Layer 4 of a small transformer language model trained on English Wikipedia (16 layers, counted from 0, width 96). Numbers have three digits each and are written without spaces.
A neuron's activation on a vector x is squared ReLU(weights . x), where the dot is the dot product.
The model reads these tokens: "age" " contain" " " "ca" "ff" "e" "ine" "." "\n" "\n" "The" " in" "digenous" " Gu" "ar" "an" "í" " and" " some" " Tu" "pi" " communities" " (" "whose" " territory" " covered" " modern" " Para" "gu" "ay" ")" " first"

The vector x that enters this layer's MLP at each token. A number n stands for (n - 500) times 0.0084.
0 "age": 787592549648652640567496540566638564429549367560513579511399445619553384493366738599291376562402642421583596404562375553667613674646361627520683492500355334384667576469367606408709446487428708558372690630534423561422386505480625745304711543489500531607488536636561504500486767344693346607
1 " contain": 672465503607737476488476512637570584509529262616497612508311486642572495587347830556459465577425504398673541350540436580538522545559319498544627453397276377297778521422528498497638483467307673612389701618535421437530532502334581806244576478443563587512396461757637404425418571312577358594
2 " ": 604551597673670676560541601715485584524581405618578543605458485526542378619325749419458442579545476397541742286422435481500577568578384562486657460425337365470781806555302451451609493574399641653538716463577451613372331542395392663376596383364565645337458379591604536475405727254497360544
3 "ca": 562443677626618619518683483642553423487515455592514496692477531586443342532539769412374492422725578451580681251383456657648509639799363589655540450204414494335688687391477351402601235459396635530434674572548470475533395448269613518399702489604474654466603511513576386525503409459583323510
4 "ff": 685515543626571554658655473532581550491638231644484582636486606562526449601424634485323468491338544396549313293580413311457476539760589685668542434460254582500489445473620373484436478594416633679558581778606345500759182354370597556415556540509497620512427482757511379345471663409496383501
5 "e": 613497614448452504480556416523539656622426182606344367515417383601690387547411615628355651603570678335667544410737452549503572620627481549403562433336290462463548562516284449478467345672442732559452710541487407591488474509423655701141522578653542587460567536608379432513404766438577575707
6 "ine": 685538465484550476347563443581443729470497284594349550658402401586546388454226687581483395632480631496645622459641322557547496722696406641473516433368373338516639624565484549478580504612523717515397687682461337595518506492430635670220634634589637518533610549699478523508422869475624444536
7 ".": 741462567613662652451550597689628719515561336544483653456484441744428306446447720559474410535482637323500593407434392453487562693628415572597559412324435418323690561518341677381789560565431634516351661653684502487560343397394494711327616360382581557514440421500626502494401776452554418552
8 "\n": 715491749753536679556574502713576708348478375559542671626354465550640390501434627448456326524497582389565539462414297536606550605603460612514526369373285333345665622416378529479677462485396704478540943558626465527488476423370456569290602413467540532627415431597636532504518642334557461621
9 "\n": 636514672813668594517631531715521756431458390621537700703453481489568377567464662426556445605350532200556507412380349498542597542573474655608593351351268334393605525543479641479653568506540676463622885480723515492411443503408424616292532386486498475520494495617525486466423651307541470493
10 "The": 778417551643571591451609521574595600477464402586502533600266488663605402561362693485424514623601475482641576384440405610496582573597323681635617487370378300260709593430538535487532511473429567659334799545640417504539439484403429545359974496422500650565499499572734388556403569344576461545
11 " in": 612588698731610461537743601685563767534545489620517547565402467661474415573404726475537384607520565387691547449502257582385511410595402715551533441366421225277717633392461569541672476625474602713412543582548561466402313373223574625495630476435427586396425630519570502490438542395687322522
12 "digenous": 654316575571572410445613565672515435584605322628586646645284480580618400391483869580498579550389581309422617466603512532584484595588297556421494410421216411327727510416481538375631487450340658519373764666583375579581428485395551531416678606640594593437355501654543261567527604473709475465
13 " Gu": 563406478650440514511650578820478513621580300653437557547459535622683469635320668409551521453454591460637499218520375496745536614675353567512739385358517264344489688408605330447601434451258397510500623565618564475548295525285595562520627565408508523425625569745568611564394582417670445613
14 "ar": 557593517665520394505584448599613679402468259644554528746460398479637520569236498546443445639372507316576438231395427376514418639562436664473473302260435513446619631524506394470667425573475347629357499459569497596513360495377672387345530709546679731311293727392626453531437657572630559637
15 "an": 543535580668607449492590327545525640608423275595540662480429301548585500526162670561417445662516596488486602256488452589401575542658294599552453350310375486506598636448523542363760446613365514586556708605544490617533323404490609443354494799598563433307519603414479509574536739475817517519
16 "í": 633457533670489673465759593605607616608527338662370473682510344482524362443288612514636453723558656484431610498480327618530659687653398510327595430385430395352716618447530428286696382512277635379417748509609507574545405543434703445352470670574416546358495619489512520508557595518767398433
17 " and": 690503431669608585608680444589536655590679292707569540515362394611442396284296477575504515557584527395520571396620257489387524520704310546569796420531466311355601574391470644276731510524368651587425749515630597445627368424436499568323523450393457603440352463576602591560348656412655433551
18 " some": 702404421650592522509612564499627631460573299681456546603207510682604458348493709669496481529550583339512581475524435522459592476553454701448746467295450304368594542485448637485647469503291729687409804645500333494400383513328500651465594515544513809500424449640640538623473609368597476581
19 " Tu": 677578684684546638488670508670554525566393422702485616665406560644492385485419546452623445469624815306492584245523257631758516534672295606424651385273443427369666704409540502478676430356377531648519590628504353433469439424439591459443491574471598626487494495703603471572387517388705446414
20 "pi": 609438543688565560622664550608603406475664350711365489817552452542556532480485759589353414629457678403547494356583393478622618538781331387445660398432338459511608457321449367445562444467348535579351671590419494615423475403479660446563606714507625786545373561599409557452495717580533378242
21 " communities": 667448579563675536542557532554510569548621333551514641428458481471553384302418589529469490589610616339618718436589456519555682667748277629608608447431286393359822479321548688573756470479432652546536642658536308597413379405387573721453485574514538628579470479603494302432543709254669487468
22 " (": 656520546608484761468684606759560633587589486641572586661455532473550453571406651373472581681640531275600527321432291485450560636699400628557478431496450309365654552497501613445613436594360813509474669635635548453424342510325375688360582418528430480510398445510600452380353756266583351582
23 "whose": 658460386581578483491599595672624656545543405598478638557217491748607404500585620508579485718619555379517479471409407481465585549512415600563642495390406330203768500560457517413778468462312660601361739456607361516508488457348448613463863467461559679532351490537538467506435564306732445586
24 " territory": 608454608531552518527575681612559532497585271630511567529453547488612402316453564687447506628506586234714659437547373583568665382625327718508642474425342359347850547382461657515662408479422657587369704613516404438473303410412511679344528517581622562517527541546615311500408635233710460519
25 " covered": 547400548615679587531673638539624593570510334714491628546411578729535395379420823482443536513513598359542572559527393497580523593761519499595538369329265407314759457416391575487689385497439591602500682619595381514561498347399551729416601462357519609387410536677581191559470540440704332572
26 " modern": 572490451732569534442576641669546649543528145712558669581285560661719349451287755603577378443477538290510553577552369492575581503593463581538521364300210285301672500523547456528626540470472624673533552513413452572585429432374453660343616582540584547353481609664626405556402644510623485537
27 " Para": 528537565793529542471562448708607549591519324721422654659571553533624316540171648554453364616698599456505549244522388529727623480541296577503436383367411401320729643405399299536626462465384534604387617633486458580343497404285580461441615577528576619500624476646492540544406444535780542485
28 "gu": 625497447752622485456520520759508443528588297657308559460565458421602585480451748526335440613405607358637328262485485511485544558697387486505646440259462416433410475185657422423623567672288428466499585464601574497705346552355666498437679714512540510413553549717511628415469681537699580472
29 "ay": 692468528574642535575658479542567611554470430560332577543417346329649538454194678434401431740368553412588521386434272535567597651588307590380577375382344483404642610527476563329621343563437572420517615525585377527536220507540704567216633741524483499439479462415673469592521712520746477648
30 ")": 754466651688629556454623442683628708513525318520463632529503419540511478266482671544407558622504574365395646473420376483596566689614374606754536389442330219344579548325476590398735498669361659495440558559588422557493395455383496761297602418541455559436397454540635465434436715334651337543
31 " first": 630420489710450543525602550668542643538491320662457716637432534452727467577328770589440399495556513496645455548516446504651617545455457710706718553480237241276606535468347571406629532484356765615522633440500470524547446440233546683396558443514405647546437586565682538545438558274662599480

Each question shows the input weights of one neuron of the MLP. A number n stands for (n - 500) times 0.0026.

n148: 570629384563484386453485606483349487571519618381483446433641476468451393528695473477500540474348598523382511631619392488561480505598536471574487469623502497363565536669464487558435401574542526461468568480523459536445738412526389521444500418528519615353498463525546461491539571559472434698
On which two tokens does it fire most, strongest first? 25 " covered", 5 "e"

n87: 433534472568495538531443483427466543416542566520448554517490554452537424609573591516536529522498393522521556518527449538422466376525566563607555493541448498542515515502420487466424415364422467404538503426459436451526488503430451416500526471452490541509630520456462540576457466449443484502
Its three highest activations, in order, are on tokens 31 " first", 3 "ca", 2 " "

n89: 502622569518451453589463511472636516440488401645593516465631422462498374489406422263516605573597541538549531497554593314360505466441456500468565577750603438597549473456500449450532592500613519570583462555505633527472627558546541493422523566631413505412476437386533697665415545526543418505
On which two tokens does it fire most, strongest first? 17 " and", 15 "an"

n156: 624543465315582414443619642532470514570408383427525503637663441382429437564476642625429541618369505561606434494523494595431402433386558350466617635608663464431511403620567547473523452546394480422631383336466662518383587532567527438449383544469456505587419500362638577412434497568467420515
On which two tokens does it fire most, strongest first? 16 "í", 29 "ay"

n124: 440539528458553577508370408527439569341542547313804416556604490433587583379626644544498507622579492425582631465474515583631420529436574543426509621580544503487556580524492589554575410534401526403614413531437497280562446528536425508426492606433490485385614368595271549466377344426603462437
Its three highest activations, in order, are on tokens 24 " territory", 2 " ", 3 "ca"

n207: 471402464398419569452472584399507337507570465382529530303609457541510558556479479462577530608418568567377484503571449507461623611573470519518439411419457385479579507463566560469390462440563487508471425467541380539415550507474616455561344546458548384379511654473443551697596590471407555590
On which two tokens does it fire most, strongest first? 15 "an", 16 "í"

n10: 478526639556537478606476617489509533479435375590535524492492458485590723447422541589471510540451464516486414696473629475421387500433425603413538461586418630388506303522619583642494236559381338253389472264555524492445470429602541484497436379451563564587562351345407742440529446521511381500
Which token does this neuron like most? 29 "ay"

n328: 508622428497661517556438578576652228451486581644419519566500484495435512555535513584604564474551545602483304554503516451571568596456511457627353564589593291471385560411454549544356475400588276595581532466500576537470740514468650449570652477614689500434405506485497384333585549497268664511
On which token does it fire most, and how strongly? 20 "pi", at about 1.4

n67: 510495339550472355508473367398414500529437494483526595485482495475505399495520441653556586428485473433670514516383461500566401500535460510498410518508620455588505423385502484533457472594511544179532538532522550406384460543592425473403435413439547632638510546440612773628452514679560384512
On which token does it fire most, and how strongly? 17 " and", at about 0.33

n332: 417600419519568520518691529407377531507583482560486481554429400372550581504455630519458502532598437536296438578449539428471540548553562341492566432673564508538509347516405413557485519580507500451607563424579547522569512498542396559491407515418434600467547388378451437491620554496442557504
Its three highest activations, in order, are on tokens 20 "pi", 16 "í", 17 " and"

n288: 435527434457426433551591603527521505571653551380703506416520560518579476474614595551473411375395437408337547570372333556390407463314410384435522333392360629512439396459630618609494550351481318414476562541666437405500562409374500596539509555320511413428503757509481659566518387722506665503
Its three highest activations, in order, are on tokens 26 " modern", 12 "digenous", 28 "gu"

n331: 440452426505554467468370452604407580455352467582633364507623502534428576485479463477482511464379375625584586580579542233629492414531458526463600495573557398422436469585552500538495461527546578627509493453500498538595523567663570458447650399523579463530436544361581708461490608448452437468
Which token does this neuron like most? 17 " and"

n264: 505484388562472488576558582332482493466471439563418553520598429440487349662616398512498543507565580514340585656270476478488555389601456510508414408530393458535493507390542600458431526410639495438440592535599495495424534581478550231580401570493522574486422558387416490495534455584658607548
Which token does this neuron like most? 16 "í"

n333: 478508558408458453429471544546530523550509740380530500475446517540532514622555548522450465468555474554522513485418411644595385498609634558512460457495359536581437571484419553516515486546449291417455495445586621378450538504445527482690530438413471594572582525265504459584463395472593387472
Which token does this neuron like most? 3 "ca"

n219: 322455213542408542628612633398251542368388539527728526448698568587588453536483306724545472231420530538416576480462493472509620488474424238406426389613486466512460639506578555540447569491540400600409602575422558539599549537584579556429639470582554586455474328532457598408387413535599454542
On which token does it fire most, and how strongly? 26 " modern", at about 0.033

n72: 485451492529476500464440519435377465597443536441526368508538644573395376530423571549521411434537406432535553556568542554662465319519565563430508520537727402503485351374486521418577504539616533547537551497507654538583617507486500470461437265355589512409532245434604569659474538437454500619
Which token does this neuron like most? 17 " and"

n297: 521540467554658441365433480484559300500403570521447512443575648372529559522440566466503490647542563518611562638415479589650583487436604513396417511583517524449457259513518524331561488477667618568585456456484436583477523485440628511440606367347518451668591478381444584479691525377417355629
Which token does this neuron like most? 0 "age"

n37: 493590547371493378585495416579396585269407624570534592530503486529477401509528593510579384426409588500391457519392350492455489397283565575515423566585481557578538455602519471673402463507380486431294541553399493391489438498394570515436393488558424612468396503526490720407420377572471519546
On which two tokens does it fire most, strongest first? 11 " in", 14 "ar"

n235: 398658446505527562369525565659578397423490619596391339422550447442479413519523605455405457404480347490518405677617552374439483497443526557610417658497481651455563627388374465444557498591457246543592471463449510428449494527497502411590527582503495400452651412344560237490466527420553525505
Which token does this neuron like most? 28 "gu"

n293: 510511675474465519595508539555568648606421494492503529414603388465452530480664448552316344382541469406541439628432478584475427328407490480405443512550572558606566502488396551609542477462396527570381520540495444258515503456633448455612576529708435467440512407444549574514475592449434475576
On which token does it fire most, and how strongly? 24 " territory", at about 2

n365: 480621342398486551390646571624524479527488650588558580490581441573372606696463520507635462509415552400605556598573674459577446435654626559467449479555364693595564313480548557534323489493497561578592518431273507583546413486523517547466402535402470468519537414513534503395432602551495558445
On which token does it fire most, and how strongly? 4 "ff", at about 6.7

n238: 660626468444562560713464531431520471451371537412583618411396606567535480522581497610491538496467550407543488503488505553507286602487466476469482417662582527505432603620443380676560460500453503265555544409481505466448407422473509545633480521593429443588565443351613512595563467461458402592
On which two tokens does it fire most, strongest first? 0 "age", 8 "\n"

n215: 502472636611517440438456507549469597388448619368613429475553340579607398381404653390408523441495535328403517456522531442498540411484535452570460467484519489444576482520356482541385476437481506583390454411284395593610578574411484490572455368610619419618588376415483620451454388536442459313
On which two tokens does it fire most, strongest first? 27 " Para", 3 "ca"

n185: 612519600495458313543669507484462624373533497642603590537487461521420600502719576513507524444377467530479545594515477429370361321212464565433483766583640530579508549586510479505551547578517429577429447423541461425480450564370439497444451580563342557507445463421470461633405396480628411419
Which token does this neuron like most? 11 " in"

n359: 540611424274476497510363477572324623454414497416613289556561552620493398466398500309467453509408460408540573553611587533455349436527470394439457413649516532475535412651430441687607419422324503475470495485651469425524478596514453426363474572500480412454500580548435554421531561464498426389
On which token does it fire most, and how strongly? 6 "ine", at about 2.1

n240: 576405468519426433505416447463602557376589393552481449513471548444554468441494585623466613442480607483364468528408710456404594457455472414511525484570512509573440435492490514487376401239701566548552555442352453515424472542448531533744535444372678602448405358486669634469570631411398549421
Which token does this neuron like most? 18 " some"

n169: 542536437446411303544536630525491283513648782443446536400436452522519418385524568418582421660476545783518346520599658393606400509503503518508548436475413600497226527376523511512549534576536264440489669336479477512490422405389520616469292551468399248430441350592546469393497573578538393571
On which two tokens does it fire most, strongest first? 28 "gu", 13 " Gu"

n103: 576514464260448497508497530492487546383476683601500415477447610333486505480449514473453451505579579505379363415447544457528631495511617520424540617567472474359467375590428360633456432600640577561325520512468524318528554424584264510513521562420414518456430565487392477544450351447585512579
Which token does this neuron like most? 23 "whose"

n46: 269536475375518391512555572639422536544481614519617482478434355421535351564418514517389570393407510392546547511465519510518471395484551651523404483558552569405649519466440627673466536526503591513445507517366482418604484562616443505552419603521459520415495310505435539584485292553573620445
On which token does it fire most, and how strongly? 24 " territory", at about 1.1

n315: 561565419466526341595459412437478570520355427554387245435673462444441435436409524576465575565540487526572560539508419603510682569559511351243405486525493457516516422371449529525427488414692426568539569484543464320395451623419533349494590364356495386403589636483658530484631519487440539524
Its three highest activations, in order, are on tokens 5 "e", 29 "ay", 16 "í"

n299: 527514506508518452498639545522480491545502450589443329492486429406535506518393546581529531582433534479559450547427442467498442593515519512480411423520428500565521357432683588484546500560504442498521474495515513504553481590625513356528482494310590507491461490500339537603571513567479524523
Its three highest activations, in order, are on tokens 28 "gu", 14 "ar", 29 "ay"

n36: 532665607432513573341459523536399532434479577536469471462533576429625401534357521297432633566441561497406555509492551459308422545562492516432431676581513552656492314511660542406559434463503524307603274487596387381575407395374591450533407637377543540480510559303617514465563469482474389442
Which token does this neuron like most? 29 "ay"

n275: 527578285577607514401356566559519460593430530497586522516613472514548510696523585629401511461486514544305524530520548523587620414448546555411414495538413456403493564463469506594560442304515535523483479440419498340462586461459613561599512473493654511553556438597588556538516545421553559457
Its three highest activations, in order, are on tokens 27 " Para", 31 " first", 1 " contain"

n322: 404638503454529394298455522429479415390422406488376363619474575500577559591494558375404493447470399455500470511554657526561489449500518223513552544420440556443585359454466470566522386565525577585423290357477444459504542502586425550476417262405614557417488450533364369497402388463537544609
On which token does it fire most, and how strongly? 1 " contain", at about 2.1

n122: 382580530602599599443503593481658430414574522576382483279550569540498563445665647589454473547613366472484515549605480532394234343417576532491553503519551399603511469714385507559486564533500552454403535346438420299597418507485480300572424407525515534413500511428510667449518560415553535446
On which two tokens does it fire most, strongest first? 18 " some", 11 " in"

n283: 316646393629630500480482525456428487406488540524405445526611579619558612535435478407457380509535514458491325579465519582450415519396397334429311451525476519432473404416493524512510460474448344632637502373535395533529577391511565617466445441414660434447553401485537488500444569525549475366
Its three highest activations, in order, are on tokens 28 "gu", 25 " covered", 27 " Para"

n166: 425568491507438529491286473495507411433360426485615515430576496563439425504515462474580506474507482545376522672459552520614474432568542484556457530644496459376563578563594457564463422550446520579559559460480560511544577547674561566401612487426474434405667576483528620507340567442541579665
On which token does it fire most, and how strongly? 26 " modern", at about 0.96

n53: 578537508508424349413399396421434529359407616402486474508356624574459489582417575613520389483523523561492237538492535537325418521514595654484503578355544557463601471561490584538442565359497497456486484537375470476557685611423470277516528518575617488466444328335637610372528439358454480586
Its three highest activations, in order, are on tokens 10 "The", 23 "whose", 14 "ar"

n296: 625566458484456523413387559596537418560505419440548323536676412502426606403474483327531562578598593463331554486427658541560497472467518467509356523782500396492533421431653426513494564574427506419542482545347471454434500437390664570375505402391412456413480600583434642460628506446480442537
Which token does this neuron like most? 30 ")"

n150: 487500540466577274603486464579621488610396508349520279419458443552652510485670587334642461503424582506529543504503489454433521468440616545360455389590593460399646510484420587415363520619662479507614638397141779227489528405529542377497594458487398580352547600554500490475520167478491380254
On which token does it fire most, and how strongly? 11 " in", at about 6.3